Layer 3 of a small transformer language model trained on English Wikipedia (9 layers, counted from 0, width 128).
A neuron adds its activation times its output weights to the MLP's output. To switch it off is to set its activation to zero at one token and run the rest of the model.
A neuron's activation on a vector x is SiLU(gate . x) times (in . x), where the dot is the dot product.

Input weights of the MLP neurons that the questions are about. A number n stands for (n - 128) times 0.0024.
n68 gate: 156, 78, 126, 132, 116, 167, 93, 97, 165, 111, 211, 39, 88, 153, 119, 155, 178, 27, 156, 209, 99, 139, 81, 136, 105, 108, 94, 153, 87, 158, 213, 114, 124, 199, 144, 187, 127, 164, 46, 167, 95, 158, 236, 180, 130, 130, 113, 59, 111, 146, 170, 145, 147, 182, 127, 160, 65, 107, 131, 163, 137, 91, 117, 93, 160, 124, 161, 126, 150, 108, 92, 73, 102, 123, 76, 63, 118, 102, 179, 128, 110, 109, 65, 167, 153, 115, 89, 151, 111, 178, 98, 121, 142, 163, 135, 101, 124, 235, 169, 141, 160, 172, 145, 152, 164, 127, 106, 134, 130, 187, 154, 54, 96, 105, 91, 147, 57, 107, 136, 159, 117, 90, 62, 115, 156, 130, 123, 83
n97 gate: 101, 145, 119, 62, 116, 126, 120, 156, 116, 190, 149, 109, 136, 148, 135, 149, 109, 103, 70, 152, 94, 172, 156, 137, 100, 142, 113, 166, 161, 95, 125, 119, 159, 138, 111, 63, 94, 91, 148, 73, 116, 165, 107, 149, 111, 155, 155, 174, 122, 122, 151, 169, 181, 164, 168, 172, 102, 94, 117, 162, 137, 116, 206, 177, 92, 102, 111, 185, 100, 95, 132, 160, 139, 126, 90, 143, 140, 95, 113, 168, 132, 196, 135, 160, 135, 180, 106, 156, 116, 134, 170, 65, 171, 104, 152, 142, 133, 93, 123, 157, 144, 117, 125, 133, 143, 136, 162, 175, 119, 113, 73, 116, 128, 195, 147, 146, 125, 112, 82, 144, 188, 64, 148, 140, 172, 168, 147, 120
n103 gate: 69, 82, 88, 79, 46, 105, 103, 94, 115, 103, 164, 153, 128, 159, 138, 141, 66, 133, 127, 85, 143, 123, 130, 102, 121, 132, 127, 154, 137, 40, 109, 89, 136, 93, 116, 140, 123, 168, 126, 84, 88, 130, 125, 130, 127, 135, 111, 143, 81, 194, 86, 116, 153, 110, 103, 42, 171, 128, 103, 39, 140, 92, 167, 16, 109, 107, 102, 109, 107, 142, 107, 150, 144, 115, 158, 84, 121, 176, 99, 128, 61, 79, 195, 175, 206, 129, 71, 112, 96, 140, 220, 149, 117, 149, 167, 106, 125, 92, 97, 170, 134, 48, 166, 139, 156, 108, 231, 136, 162, 93, 170, 158, 105, 120, 128, 131, 127, 137, 128, 171, 182, 98, 127, 173, 171, 92, 9, 170
n104 gate: 194, 118, 129, 153, 81, 40, 137, 156, 135, 108, 94, 108, 142, 91, 158, 84, 98, 236, 133, 94, 181, 155, 147, 192, 155, 168, 93, 133, 109, 118, 94, 133, 100, 147, 87, 109, 156, 146, 112, 94, 109, 116, 164, 98, 147, 151, 90, 151, 86, 116, 171, 165, 118, 125, 140, 131, 77, 126, 134, 127, 126, 127, 110, 94, 137, 82, 146, 108, 162, 112, 119, 105, 96, 147, 157, 148, 135, 114, 145, 181, 82, 119, 121, 114, 55, 63, 108, 82, 90, 156, 186, 170, 172, 149, 110, 137, 121, 181, 142, 120, 121, 106, 136, 128, 127, 160, 123, 117, 131, 114, 216, 101, 124, 117, 111, 74, 124, 140, 158, 176, 190, 131, 122, 120, 176, 167, 168, 117
n136 gate: 162, 116, 110, 154, 136, 114, 115, 151, 113, 114, 145, 105, 107, 100, 148, 130, 90, 163, 137, 46, 120, 142, 150, 84, 134, 136, 112, 131, 118, 62, 107, 62, 192, 106, 142, 170, 135, 158, 131, 98, 105, 120, 82, 134, 83, 65, 164, 131, 194, 112, 129, 112, 127, 145, 133, 138, 135, 204, 165, 135, 95, 133, 135, 139, 199, 66, 79, 163, 100, 108, 96, 175, 114, 104, 132, 163, 127, 125, 119, 102, 80, 90, 142, 171, 138, 188, 107, 108, 149, 126, 86, 112, 98, 113, 109, 131, 137, 150, 137, 160, 100, 105, 136, 176, 150, 87, 98, 137, 107, 102, 174, 182, 137, 149, 146, 92, 121, 89, 82, 122, 118, 182, 133, 117, 161, 142, 120, 130
n68 in: 164, 171, 99, 183, 124, 75, 153, 97, 104, 83, 70, 174, 98, 139, 145, 105, 151, 136, 151, 134, 153, 147, 51, 160, 173, 137, 183, 115, 115, 117, 142, 138, 170, 169, 133, 114, 126, 122, 94, 137, 76, 154, 144, 174, 140, 96, 122, 133, 170, 155, 159, 119, 135, 109, 155, 106, 182, 117, 120, 172, 147, 153, 174, 101, 146, 55, 157, 108, 106, 125, 177, 118, 92, 113, 204, 113, 161, 74, 77, 166, 72, 177, 52, 136, 120, 109, 135, 166, 143, 146, 142, 123, 84, 165, 101, 165, 82, 176, 144, 132, 105, 124, 139, 143, 122, 83, 162, 97, 167, 161, 109, 119, 87, 151, 152, 167, 122, 203, 115, 119, 131, 142, 110, 138, 119, 79, 95, 57
n97 in: 160, 123, 129, 158, 116, 147, 168, 145, 174, 140, 136, 134, 113, 115, 150, 144, 178, 95, 157, 89, 57, 110, 124, 129, 73, 172, 141, 104, 184, 135, 135, 149, 182, 97, 99, 129, 137, 68, 102, 132, 161, 105, 113, 168, 139, 200, 158, 159, 132, 154, 153, 173, 126, 137, 119, 140, 136, 154, 125, 128, 83, 89, 147, 116, 111, 157, 146, 111, 95, 152, 132, 90, 149, 146, 88, 117, 157, 137, 130, 174, 68, 165, 127, 137, 105, 142, 169, 142, 114, 138, 101, 104, 131, 58, 151, 134, 153, 115, 120, 119, 143, 107, 128, 192, 151, 118, 97, 139, 147, 104, 97, 138, 113, 138, 181, 81, 85, 135, 106, 122, 163, 93, 138, 76, 135, 156, 161, 137
n103 in: 107, 130, 125, 103, 182, 105, 90, 84, 145, 88, 112, 73, 99, 224, 139, 90, 168, 182, 131, 99, 127, 50, 156, 127, 144, 119, 170, 194, 58, 120, 67, 97, 139, 146, 151, 122, 135, 182, 117, 106, 181, 133, 76, 134, 146, 109, 177, 112, 120, 56, 193, 87, 156, 159, 140, 107, 42, 123, 136, 110, 76, 98, 131, 139, 87, 172, 128, 132, 181, 94, 98, 192, 213, 66, 149, 187, 138, 157, 69, 164, 89, 152, 150, 182, 104, 77, 137, 99, 153, 112, 134, 121, 138, 127, 161, 152, 194, 137, 149, 118, 135, 146, 165, 143, 134, 95, 134, 106, 108, 88, 90, 89, 117, 204, 133, 141, 87, 181, 89, 129, 167, 95, 146, 160, 144, 154, 167, 84
n104 in: 47, 155, 129, 138, 131, 59, 103, 111, 114, 130, 116, 113, 184, 131, 103, 175, 77, 158, 135, 110, 143, 141, 113, 64, 117, 111, 152, 73, 113, 150, 141, 66, 126, 86, 135, 150, 84, 161, 139, 184, 103, 127, 79, 136, 118, 158, 122, 128, 156, 138, 104, 131, 183, 153, 129, 100, 154, 110, 148, 132, 155, 99, 61, 133, 137, 179, 167, 134, 138, 167, 138, 144, 182, 151, 97, 131, 115, 158, 137, 128, 189, 113, 168, 130, 118, 177, 98, 173, 119, 47, 87, 136, 79, 158, 171, 126, 96, 118, 151, 139, 109, 177, 78, 157, 108, 62, 129, 98, 134, 168, 113, 149, 124, 156, 104, 130, 137, 142, 121, 130, 77, 90, 136, 105, 83, 151, 117, 123
n136 in: 96, 37, 139, 89, 102, 115, 136, 112, 127, 161, 92, 121, 185, 152, 131, 143, 72, 136, 158, 128, 66, 146, 128, 92, 126, 118, 126, 111, 124, 117, 114, 101, 91, 163, 155, 103, 176, 117, 115, 143, 136, 122, 144, 137, 157, 131, 167, 163, 156, 100, 86, 109, 177, 171, 127, 148, 161, 129, 65, 139, 101, 121, 78, 179, 131, 140, 161, 154, 160, 116, 65, 129, 81, 171, 106, 162, 168, 145, 159, 148, 82, 97, 130, 139, 129, 56, 151, 59, 133, 176, 171, 148, 89, 129, 110, 179, 116, 77, 124, 151, 177, 104, 83, 132, 133, 86, 141, 169, 154, 94, 145, 84, 134, 99, 156, 119, 146, 152, 127, 123, 83, 129, 126, 129, 67, 119, 108, 139

Output weights of the MLP neurons that the questions are about. A number n stands for (n - 128) times 0.0024.
n68: 128, 152, 138, 98, 155, 91, 125, 113, 151, 66, 251, 145, 185, 180, 105, 123, 130, 225, 129, 159, 111, 94, 137, 115, 129, 143, 144, 116, 82, 193, 171, 168, 92, 116, 134, 126, 175, 109, 118, 220, 151, 143, 147, 127, 124, 185, 144, 87, 150, 148, 185, 123, 131, 141, 99, 83, 131, 149, 207, 125, 139, 130, 80, 183, 132, 185, 150, 118, 99, 151, 113, 103, 133, 138, 146, 189, 192, 184, 84, 126, 99, 169, 141, 197, 96, 133, 147, 167, 155, 133, 110, 82, 138, 191, 140, 132, 153, 180, 139, 184, 138, 133, 127, 87, 114, 86, 177, 145, 121, 175, 125, 108, 124, 113, 100, 124, 132, 183, 174, 82, 111, 113, 166, 131, 65, 123, 73, 148
n97: 171, 84, 153, 62, 156, 94, 186, 213, 159, 93, 94, 145, 147, 112, 108, 129, 191, 141, 142, 126, 157, 126, 99, 131, 127, 102, 220, 85, 146, 104, 137, 116, 184, 103, 176, 120, 106, 124, 118, 107, 161, 128, 163, 151, 66, 76, 82, 127, 152, 137, 142, 127, 141, 158, 119, 131, 105, 128, 154, 111, 105, 119, 142, 183, 126, 151, 150, 145, 130, 159, 134, 162, 83, 130, 104, 139, 162, 108, 146, 133, 82, 152, 112, 100, 131, 130, 151, 129, 107, 116, 152, 93, 152, 74, 105, 136, 148, 129, 132, 63, 75, 94, 136, 107, 146, 83, 132, 146, 198, 166, 182, 129, 78, 134, 160, 104, 59, 130, 136, 161, 156, 113, 123, 124, 187, 159, 113, 155
n103: 146, 152, 125, 141, 163, 70, 113, 92, 170, 125, 96, 79, 92, 113, 52, 132, 129, 110, 125, 109, 151, 124, 151, 110, 79, 128, 147, 174, 132, 94, 132, 172, 105, 118, 145, 44, 136, 104, 145, 48, 136, 102, 136, 155, 127, 147, 83, 61, 122, 103, 158, 85, 157, 146, 155, 139, 65, 146, 119, 81, 118, 168, 181, 123, 120, 146, 162, 157, 111, 122, 150, 101, 147, 139, 192, 134, 75, 88, 145, 126, 87, 97, 90, 227, 108, 134, 81, 145, 112, 74, 119, 119, 94, 121, 88, 144, 153, 152, 138, 76, 122, 124, 172, 106, 112, 107, 115, 150, 95, 101, 172, 130, 144, 165, 119, 162, 53, 161, 116, 123, 149, 69, 25, 88, 104, 85, 166, 134
n104: 51, 140, 138, 185, 114, 141, 144, 121, 184, 159, 127, 154, 134, 133, 144, 93, 82, 129, 91, 87, 118, 154, 135, 165, 130, 126, 175, 141, 78, 108, 147, 178, 116, 134, 123, 169, 148, 145, 154, 99, 156, 165, 95, 149, 87, 119, 128, 169, 96, 106, 139, 166, 205, 144, 178, 140, 146, 164, 216, 154, 55, 81, 128, 112, 93, 88, 84, 130, 143, 99, 106, 142, 137, 198, 165, 106, 128, 158, 126, 163, 117, 152, 79, 208, 132, 103, 139, 119, 102, 107, 92, 118, 165, 158, 195, 120, 130, 144, 138, 137, 158, 119, 122, 136, 143, 141, 176, 182, 112, 144, 106, 103, 123, 176, 122, 59, 165, 142, 108, 180, 91, 118, 83, 116, 146, 132, 164, 77
n136: 114, 106, 137, 98, 114, 129, 78, 115, 154, 119, 144, 134, 152, 175, 129, 163, 147, 134, 142, 124, 148, 96, 134, 115, 137, 138, 126, 154, 121, 110, 105, 106, 130, 91, 127, 176, 142, 216, 95, 161, 84, 172, 109, 146, 124, 171, 113, 111, 110, 133, 181, 104, 180, 122, 116, 77, 74, 147, 84, 91, 169, 138, 177, 106, 117, 129, 73, 125, 107, 159, 144, 179, 112, 62, 112, 153, 130, 116, 61, 152, 89, 146, 106, 144, 198, 109, 77, 127, 153, 131, 165, 143, 145, 137, 124, 151, 139, 151, 74, 99, 97, 96, 137, 122, 147, 170, 124, 104, 159, 150, 79, 144, 106, 136, 115, 102, 150, 154, 92, 48, 110, 132, 177, 106, 144, 101, 193, 85

Each question names a token from some text and the token that comes next. It shows the vector x that enters the MLP there. A number n stands for (n - 128) times 0.027.

Then comes g, the gradient of the next token's log-probability with respect to the MLP's output, scaled to length 1. A neuron's effect is roughly proportional to its activation times (output weights . g). A number n stands for (n - 128) times 0.0028.

"tin", then "ue"
x: 129, 129, 104, 159, 152, 67, 104, 144, 145, 107, 193, 150, 160, 96, 152, 145, 104, 127, 134, 113, 41, 151, 210, 106, 135, 159, 131, 139, 178, 188, 125, 120, 148, 133, 107, 115, 92, 116, 109, 102, 119, 81, 115, 71, 147, 101, 121, 159, 97, 113, 149, 122, 86, 152, 168, 92, 112, 153, 118, 162, 141, 169, 166, 119, 114, 145, 103, 124, 121, 134, 114, 170, 110, 134, 205, 127, 119, 161, 137, 123, 118, 142, 204, 148, 104, 114, 92, 101, 212, 129, 149, 146, 151, 103, 88, 88, 119, 101, 108, 89, 175, 131, 135, 132, 84, 190, 84, 118, 184, 169, 115, 144, 181, 112, 157, 150, 102, 82, 128, 146, 148, 176, 115, 170, 86, 167, 177, 132
g: 143, 103, 143, 84, 91, 91, 111, 87, 161, 131, 164, 82, 156, 176, 77, 190, 135, 84, 148, 156, 139, 178, 130, 183, 155, 113, 135, 119, 138, 83, 142, 90, 140, 136, 120, 125, 132, 158, 102, 151, 102, 114, 102, 142, 143, 112, 127, 107, 57, 112, 123, 126, 98, 164, 133, 115, 152, 111, 83, 84, 127, 93, 107, 155, 120, 147, 108, 89, 144, 58, 141, 116, 106, 147, 189, 108, 94, 59, 102, 134, 113, 126, 185, 120, 145, 143, 178, 103, 117, 124, 146, 146, 159, 91, 118, 143, 100, 140, 97, 118, 61, 84, 124, 157, 154, 194, 88, 128, 108, 128, 136, 135, 180, 139, 120, 141, 202, 171, 122, 142, 99, 26, 155, 103, 85, 112, 103, 130
Switching off which neuron hurts the next token most? n104

" daughter", then " Cam"
x: 109, 149, 161, 109, 108, 127, 128, 153, 192, 135, 105, 210, 114, 126, 148, 145, 108, 128, 78, 158, 74, 131, 148, 96, 143, 191, 122, 105, 165, 127, 130, 102, 123, 156, 110, 101, 92, 122, 109, 146, 42, 87, 89, 105, 101, 136, 120, 109, 163, 150, 96, 129, 164, 106, 134, 125, 111, 153, 136, 145, 144, 165, 101, 101, 160, 177, 84, 103, 140, 132, 108, 144, 166, 111, 135, 131, 123, 149, 133, 93, 164, 128, 153, 203, 164, 145, 105, 172, 146, 115, 193, 103, 104, 154, 156, 115, 117, 117, 116, 110, 119, 120, 111, 103, 119, 203, 98, 97, 94, 111, 87, 136, 152, 119, 154, 187, 123, 92, 124, 92, 154, 195, 168, 110, 93, 108, 87, 95
g: 123, 114, 148, 166, 167, 220, 142, 131, 115, 129, 82, 131, 101, 173, 213, 145, 152, 142, 153, 147, 181, 118, 141, 93, 102, 105, 111, 139, 114, 145, 140, 147, 135, 167, 140, 182, 135, 136, 164, 114, 129, 106, 96, 148, 156, 122, 111, 101, 48, 134, 95, 151, 100, 109, 112, 224, 148, 114, 142, 117, 160, 103, 105, 96, 161, 94, 173, 132, 118, 152, 158, 106, 172, 137, 82, 141, 191, 167, 117, 154, 88, 151, 116, 116, 122, 164, 162, 78, 99, 92, 158, 126, 103, 172, 133, 111, 162, 166, 142, 106, 73, 130, 125, 98, 97, 165, 159, 177, 119, 139, 128, 89, 150, 117, 140, 135, 133, 153, 102, 90, 63, 114, 69, 172, 104, 106, 151, 168
Switching off which neuron hurts the next token most? n103

"ko", then "c"
x: 98, 102, 165, 128, 134, 158, 108, 132, 154, 43, 138, 183, 136, 89, 109, 101, 109, 40, 81, 153, 169, 115, 136, 156, 130, 157, 99, 100, 143, 128, 126, 113, 140, 162, 124, 123, 149, 149, 114, 230, 154, 122, 126, 123, 118, 92, 139, 95, 124, 109, 124, 135, 113, 99, 142, 119, 75, 190, 108, 122, 180, 183, 117, 184, 159, 132, 131, 178, 133, 121, 95, 125, 153, 105, 127, 106, 125, 147, 126, 118, 127, 104, 198, 133, 72, 84, 127, 144, 138, 147, 98, 118, 128, 149, 114, 153, 93, 134, 118, 51, 132, 133, 139, 120, 141, 141, 75, 110, 157, 157, 98, 140, 128, 87, 126, 168, 132, 113, 96, 128, 213, 150, 153, 95, 112, 104, 132, 102
g: 190, 152, 165, 104, 136, 128, 147, 94, 130, 129, 110, 121, 134, 80, 77, 121, 165, 114, 117, 124, 143, 65, 87, 69, 186, 103, 119, 106, 113, 114, 134, 149, 119, 75, 170, 116, 140, 115, 158, 64, 98, 90, 196, 121, 115, 102, 127, 87, 104, 121, 126, 108, 63, 120, 176, 96, 94, 94, 111, 123, 149, 91, 154, 149, 168, 119, 106, 173, 138, 87, 132, 116, 133, 115, 149, 150, 86, 78, 116, 162, 104, 182, 118, 106, 158, 129, 132, 104, 75, 126, 109, 173, 82, 160, 100, 128, 99, 141, 123, 102, 106, 112, 120, 114, 124, 103, 80, 154, 151, 129, 115, 129, 109, 135, 125, 110, 116, 72, 250, 131, 137, 58, 119, 157, 188, 154, 134, 136
Switching off which neuron hurts the next token most? n97

"Ho", then "use"
x: 95, 124, 128, 141, 89, 111, 53, 232, 99, 123, 133, 189, 131, 108, 101, 130, 132, 58, 112, 138, 154, 185, 132, 156, 161, 165, 174, 68, 135, 124, 109, 124, 132, 168, 112, 109, 96, 141, 123, 123, 104, 126, 82, 117, 107, 133, 103, 118, 94, 165, 110, 92, 119, 155, 199, 128, 136, 85, 98, 157, 171, 158, 142, 131, 142, 113, 153, 163, 171, 127, 127, 122, 89, 93, 134, 140, 124, 116, 104, 105, 105, 124, 165, 134, 126, 77, 107, 82, 141, 137, 140, 105, 118, 166, 102, 162, 100, 127, 98, 43, 109, 99, 132, 139, 123, 155, 104, 119, 159, 157, 147, 149, 102, 72, 170, 144, 127, 119, 125, 147, 181, 169, 155, 123, 164, 85, 112, 66
g: 138, 129, 95, 97, 148, 125, 200, 126, 129, 124, 139, 121, 44, 101, 147, 125, 159, 119, 134, 137, 77, 103, 125, 152, 207, 123, 153, 162, 76, 29, 145, 85, 152, 129, 123, 103, 60, 113, 138, 168, 156, 106, 111, 142, 142, 131, 130, 119, 123, 99, 109, 109, 56, 124, 105, 134, 126, 103, 128, 98, 86, 129, 165, 61, 149, 97, 146, 86, 110, 108, 143, 182, 110, 143, 132, 144, 104, 173, 152, 88, 126, 140, 110, 138, 127, 104, 142, 78, 79, 113, 127, 109, 163, 147, 139, 121, 107, 152, 154, 114, 110, 68, 126, 72, 126, 181, 107, 154, 119, 125, 148, 135, 106, 82, 162, 109, 106, 170, 160, 91, 129, 156, 165, 37, 164, 96, 130, 93
Which neuron, switched off, raises the next token's probability most? n97

" Du", then "pin"
x: 167, 147, 123, 124, 134, 153, 111, 188, 158, 123, 112, 140, 149, 81, 153, 171, 70, 78, 112, 108, 128, 178, 107, 145, 185, 184, 125, 96, 171, 176, 95, 153, 128, 149, 134, 93, 97, 200, 156, 85, 132, 155, 121, 65, 101, 128, 158, 103, 96, 128, 79, 102, 122, 90, 166, 128, 159, 143, 88, 137, 153, 144, 136, 182, 140, 162, 130, 128, 175, 144, 125, 177, 136, 87, 165, 156, 121, 129, 147, 91, 126, 151, 169, 130, 125, 74, 102, 134, 142, 116, 183, 128, 142, 151, 176, 99, 139, 121, 160, 53, 114, 146, 90, 148, 148, 139, 106, 132, 135, 131, 155, 119, 117, 93, 156, 122, 128, 76, 133, 103, 141, 184, 102, 126, 126, 140, 99, 94
g: 109, 171, 123, 124, 116, 216, 218, 110, 156, 94, 73, 137, 91, 160, 100, 108, 112, 100, 165, 168, 112, 118, 144, 122, 121, 208, 102, 166, 100, 141, 98, 104, 97, 176, 167, 116, 157, 128, 169, 136, 132, 112, 115, 118, 144, 113, 97, 104, 115, 102, 86, 145, 100, 179, 122, 70, 106, 109, 78, 111, 149, 142, 122, 160, 125, 116, 75, 225, 116, 78, 136, 122, 109, 92, 94, 144, 106, 129, 130, 137, 167, 82, 107, 99, 142, 185, 148, 92, 97, 127, 134, 83, 111, 85, 125, 139, 102, 129, 122, 75, 87, 128, 129, 141, 187, 142, 93, 65, 98, 159, 133, 104, 114, 119, 132, 100, 86, 120, 134, 135, 113, 135, 140, 59, 152, 122, 132, 120
Switching off which neuron hurts the next token most? n104

"ance", then "s"
x: 169, 155, 133, 138, 127, 141, 88, 132, 124, 119, 106, 193, 144, 84, 101, 121, 98, 145, 96, 151, 126, 183, 95, 111, 146, 191, 149, 108, 103, 165, 161, 90, 107, 117, 144, 124, 156, 158, 141, 70, 145, 140, 125, 142, 139, 81, 100, 101, 113, 139, 109, 143, 142, 114, 137, 83, 129, 130, 152, 119, 145, 151, 144, 194, 168, 194, 46, 124, 173, 140, 91, 120, 168, 101, 88, 92, 127, 183, 119, 105, 184, 110, 169, 204, 153, 115, 106, 121, 139, 138, 101, 146, 122, 109, 126, 131, 122, 111, 125, 127, 154, 87, 112, 111, 140, 129, 132, 118, 159, 155, 135, 175, 108, 115, 86, 105, 151, 133, 166, 89, 157, 165, 174, 170, 128, 125, 67, 112
g: 143, 176, 176, 168, 123, 120, 149, 137, 117, 151, 88, 112, 137, 63, 80, 133, 125, 130, 161, 118, 174, 170, 92, 157, 130, 76, 109, 159, 115, 109, 78, 136, 103, 157, 88, 186, 153, 130, 149, 71, 137, 174, 90, 102, 170, 126, 187, 209, 117, 99, 177, 131, 110, 129, 145, 109, 112, 102, 75, 127, 121, 124, 134, 165, 110, 99, 110, 69, 161, 139, 60, 152, 118, 80, 130, 106, 103, 81, 100, 112, 96, 85, 88, 110, 145, 146, 107, 145, 127, 116, 175, 184, 113, 161, 86, 120, 153, 79, 132, 55, 101, 126, 120, 108, 140, 123, 152, 124, 114, 160, 167, 99, 103, 156, 131, 81, 160, 128, 115, 152, 138, 105, 126, 183, 178, 116, 178, 129
Which neuron, switched off, raises the next token's probability most? n68

" fault", then "ed"
x: 123, 134, 153, 157, 137, 134, 115, 158, 141, 123, 161, 163, 138, 101, 171, 162, 90, 120, 108, 168, 102, 109, 95, 111, 134, 207, 165, 127, 124, 158, 143, 102, 112, 125, 133, 84, 97, 138, 115, 107, 84, 119, 132, 91, 108, 88, 119, 105, 112, 114, 82, 160, 200, 132, 157, 103, 148, 166, 117, 104, 113, 159, 112, 133, 148, 182, 73, 127, 125, 182, 144, 73, 116, 110, 116, 127, 130, 174, 104, 159, 165, 143, 197, 176, 159, 88, 128, 118, 153, 144, 140, 142, 125, 137, 107, 161, 166, 109, 134, 87, 175, 120, 108, 115, 157, 186, 143, 97, 142, 121, 59, 157, 126, 95, 125, 133, 157, 119, 141, 110, 169, 181, 142, 102, 104, 138, 55, 140
g: 151, 81, 108, 129, 136, 137, 180, 106, 98, 95, 156, 158, 144, 83, 126, 109, 93, 132, 95, 89, 136, 138, 187, 128, 114, 109, 142, 149, 134, 134, 152, 156, 91, 125, 79, 96, 109, 146, 190, 140, 165, 102, 149, 144, 183, 156, 149, 148, 149, 127, 119, 124, 66, 121, 79, 224, 111, 157, 129, 177, 67, 99, 163, 106, 58, 126, 148, 63, 85, 198, 123, 165, 135, 85, 163, 96, 96, 176, 188, 146, 71, 118, 124, 162, 124, 107, 122, 98, 172, 82, 91, 117, 129, 106, 129, 120, 165, 96, 166, 130, 205, 156, 137, 133, 134, 156, 127, 120, 110, 111, 141, 114, 133, 112, 157, 104, 131, 119, 137, 130, 180, 136, 99, 127, 85, 118, 124, 161
Which neuron, switched off, raises the next token's probability most? n103

"bra", then "d"
x: 69, 103, 149, 139, 116, 133, 130, 173, 190, 71, 151, 164, 115, 66, 146, 141, 131, 61, 90, 105, 159, 164, 147, 120, 137, 130, 178, 142, 153, 163, 96, 89, 124, 104, 146, 116, 89, 158, 96, 153, 159, 123, 131, 88, 164, 103, 107, 141, 129, 92, 122, 88, 100, 126, 125, 122, 82, 137, 87, 114, 153, 138, 134, 158, 184, 122, 77, 123, 145, 75, 28, 109, 116, 116, 158, 112, 138, 123, 147, 107, 104, 140, 198, 120, 144, 92, 98, 151, 166, 161, 107, 154, 78, 151, 89, 131, 124, 124, 104, 46, 118, 105, 111, 121, 116, 115, 96, 153, 155, 135, 159, 147, 82, 83, 172, 146, 148, 110, 140, 160, 154, 136, 121, 166, 97, 181, 124, 140
g: 88, 181, 115, 118, 72, 121, 95, 67, 205, 86, 129, 160, 84, 87, 102, 158, 115, 121, 118, 106, 166, 147, 126, 90, 147, 166, 136, 185, 120, 129, 117, 133, 141, 116, 130, 128, 149, 135, 162, 175, 41, 190, 195, 99, 123, 141, 145, 163, 85, 138, 109, 97, 144, 118, 103, 107, 81, 111, 103, 141, 178, 141, 144, 176, 145, 116, 161, 158, 116, 165, 143, 115, 150, 106, 152, 140, 119, 67, 122, 105, 99, 193, 94, 123, 129, 109, 160, 85, 130, 143, 87, 139, 142, 156, 127, 170, 127, 102, 89, 121, 131, 105, 139, 144, 151, 125, 79, 92, 104, 107, 73, 87, 136, 122, 109, 130, 112, 76, 61, 133, 143, 163, 156, 126, 151, 66, 150, 77
Which neuron, switched off, raises the next token's probability most? n97

"ir", then "ot"
x: 132, 161, 162, 145, 143, 151, 140, 117, 177, 52, 108, 189, 92, 136, 163, 190, 114, 93, 83, 137, 112, 108, 123, 108, 131, 196, 157, 155, 191, 129, 124, 134, 135, 122, 144, 119, 104, 140, 117, 157, 111, 127, 133, 100, 142, 112, 138, 84, 177, 120, 124, 184, 105, 113, 133, 126, 104, 162, 97, 156, 140, 176, 164, 116, 127, 183, 101, 137, 146, 135, 52, 114, 130, 130, 135, 113, 108, 177, 109, 116, 152, 100, 191, 129, 116, 92, 159, 135, 151, 145, 121, 150, 155, 124, 142, 93, 102, 164, 135, 57, 135, 108, 116, 140, 142, 124, 91, 145, 132, 157, 63, 136, 102, 96, 164, 100, 149, 112, 161, 130, 156, 188, 151, 86, 76, 144, 141, 130
g: 167, 137, 143, 161, 108, 116, 90, 158, 56, 124, 112, 72, 108, 108, 124, 152, 145, 119, 87, 148, 131, 111, 155, 106, 157, 153, 98, 138, 123, 120, 109, 128, 107, 137, 162, 107, 158, 208, 157, 167, 162, 130, 80, 84, 174, 175, 154, 172, 131, 204, 129, 122, 133, 122, 136, 189, 138, 96, 129, 41, 125, 134, 138, 141, 109, 95, 133, 140, 138, 126, 150, 149, 101, 77, 137, 92, 137, 95, 79, 122, 107, 130, 145, 154, 87, 112, 96, 98, 167, 186, 62, 104, 124, 126, 73, 85, 139, 123, 141, 95, 121, 140, 90, 119, 133, 182, 125, 166, 77, 165, 120, 100, 116, 180, 120, 98, 165, 147, 69, 112, 123, 197, 76, 117, 143, 163, 134, 106
Switching off which neuron hurts the next token most? n97

"nar", then "r"
x: 109, 168, 141, 120, 140, 142, 116, 142, 148, 66, 131, 175, 84, 122, 113, 181, 85, 121, 123, 136, 47, 173, 146, 93, 151, 201, 207, 117, 154, 125, 132, 98, 139, 155, 128, 87, 56, 168, 123, 133, 135, 99, 125, 123, 108, 104, 88, 127, 140, 120, 120, 166, 126, 145, 194, 112, 60, 151, 102, 152, 159, 145, 148, 126, 130, 179, 151, 163, 125, 131, 100, 126, 140, 137, 123, 106, 123, 176, 133, 100, 142, 123, 166, 191, 157, 94, 134, 116, 149, 89, 178, 122, 144, 164, 70, 118, 103, 126, 135, 71, 134, 117, 110, 149, 155, 91, 86, 160, 146, 95, 99, 143, 120, 130, 148, 92, 119, 86, 132, 99, 174, 138, 175, 121, 86, 145, 128, 167
g: 192, 153, 152, 89, 107, 113, 156, 150, 157, 164, 112, 133, 132, 82, 81, 145, 152, 124, 100, 131, 103, 131, 147, 111, 130, 63, 188, 103, 140, 133, 140, 98, 144, 86, 64, 140, 115, 136, 69, 92, 107, 133, 140, 121, 61, 137, 93, 149, 133, 137, 137, 185, 171, 112, 189, 173, 103, 153, 132, 137, 87, 103, 132, 93, 101, 164, 91, 103, 101, 128, 158, 121, 137, 141, 152, 147, 151, 121, 124, 176, 112, 125, 125, 104, 124, 121, 193, 210, 130, 120, 136, 57, 189, 82, 120, 125, 163, 137, 111, 202, 100, 166, 175, 107, 104, 108, 108, 134, 166, 108, 145, 171, 133, 92, 172, 76, 171, 150, 132, 100, 87, 95, 135, 123, 112, 148, 124, 79
Which neuron, switched off, raises the next token's probability most? n104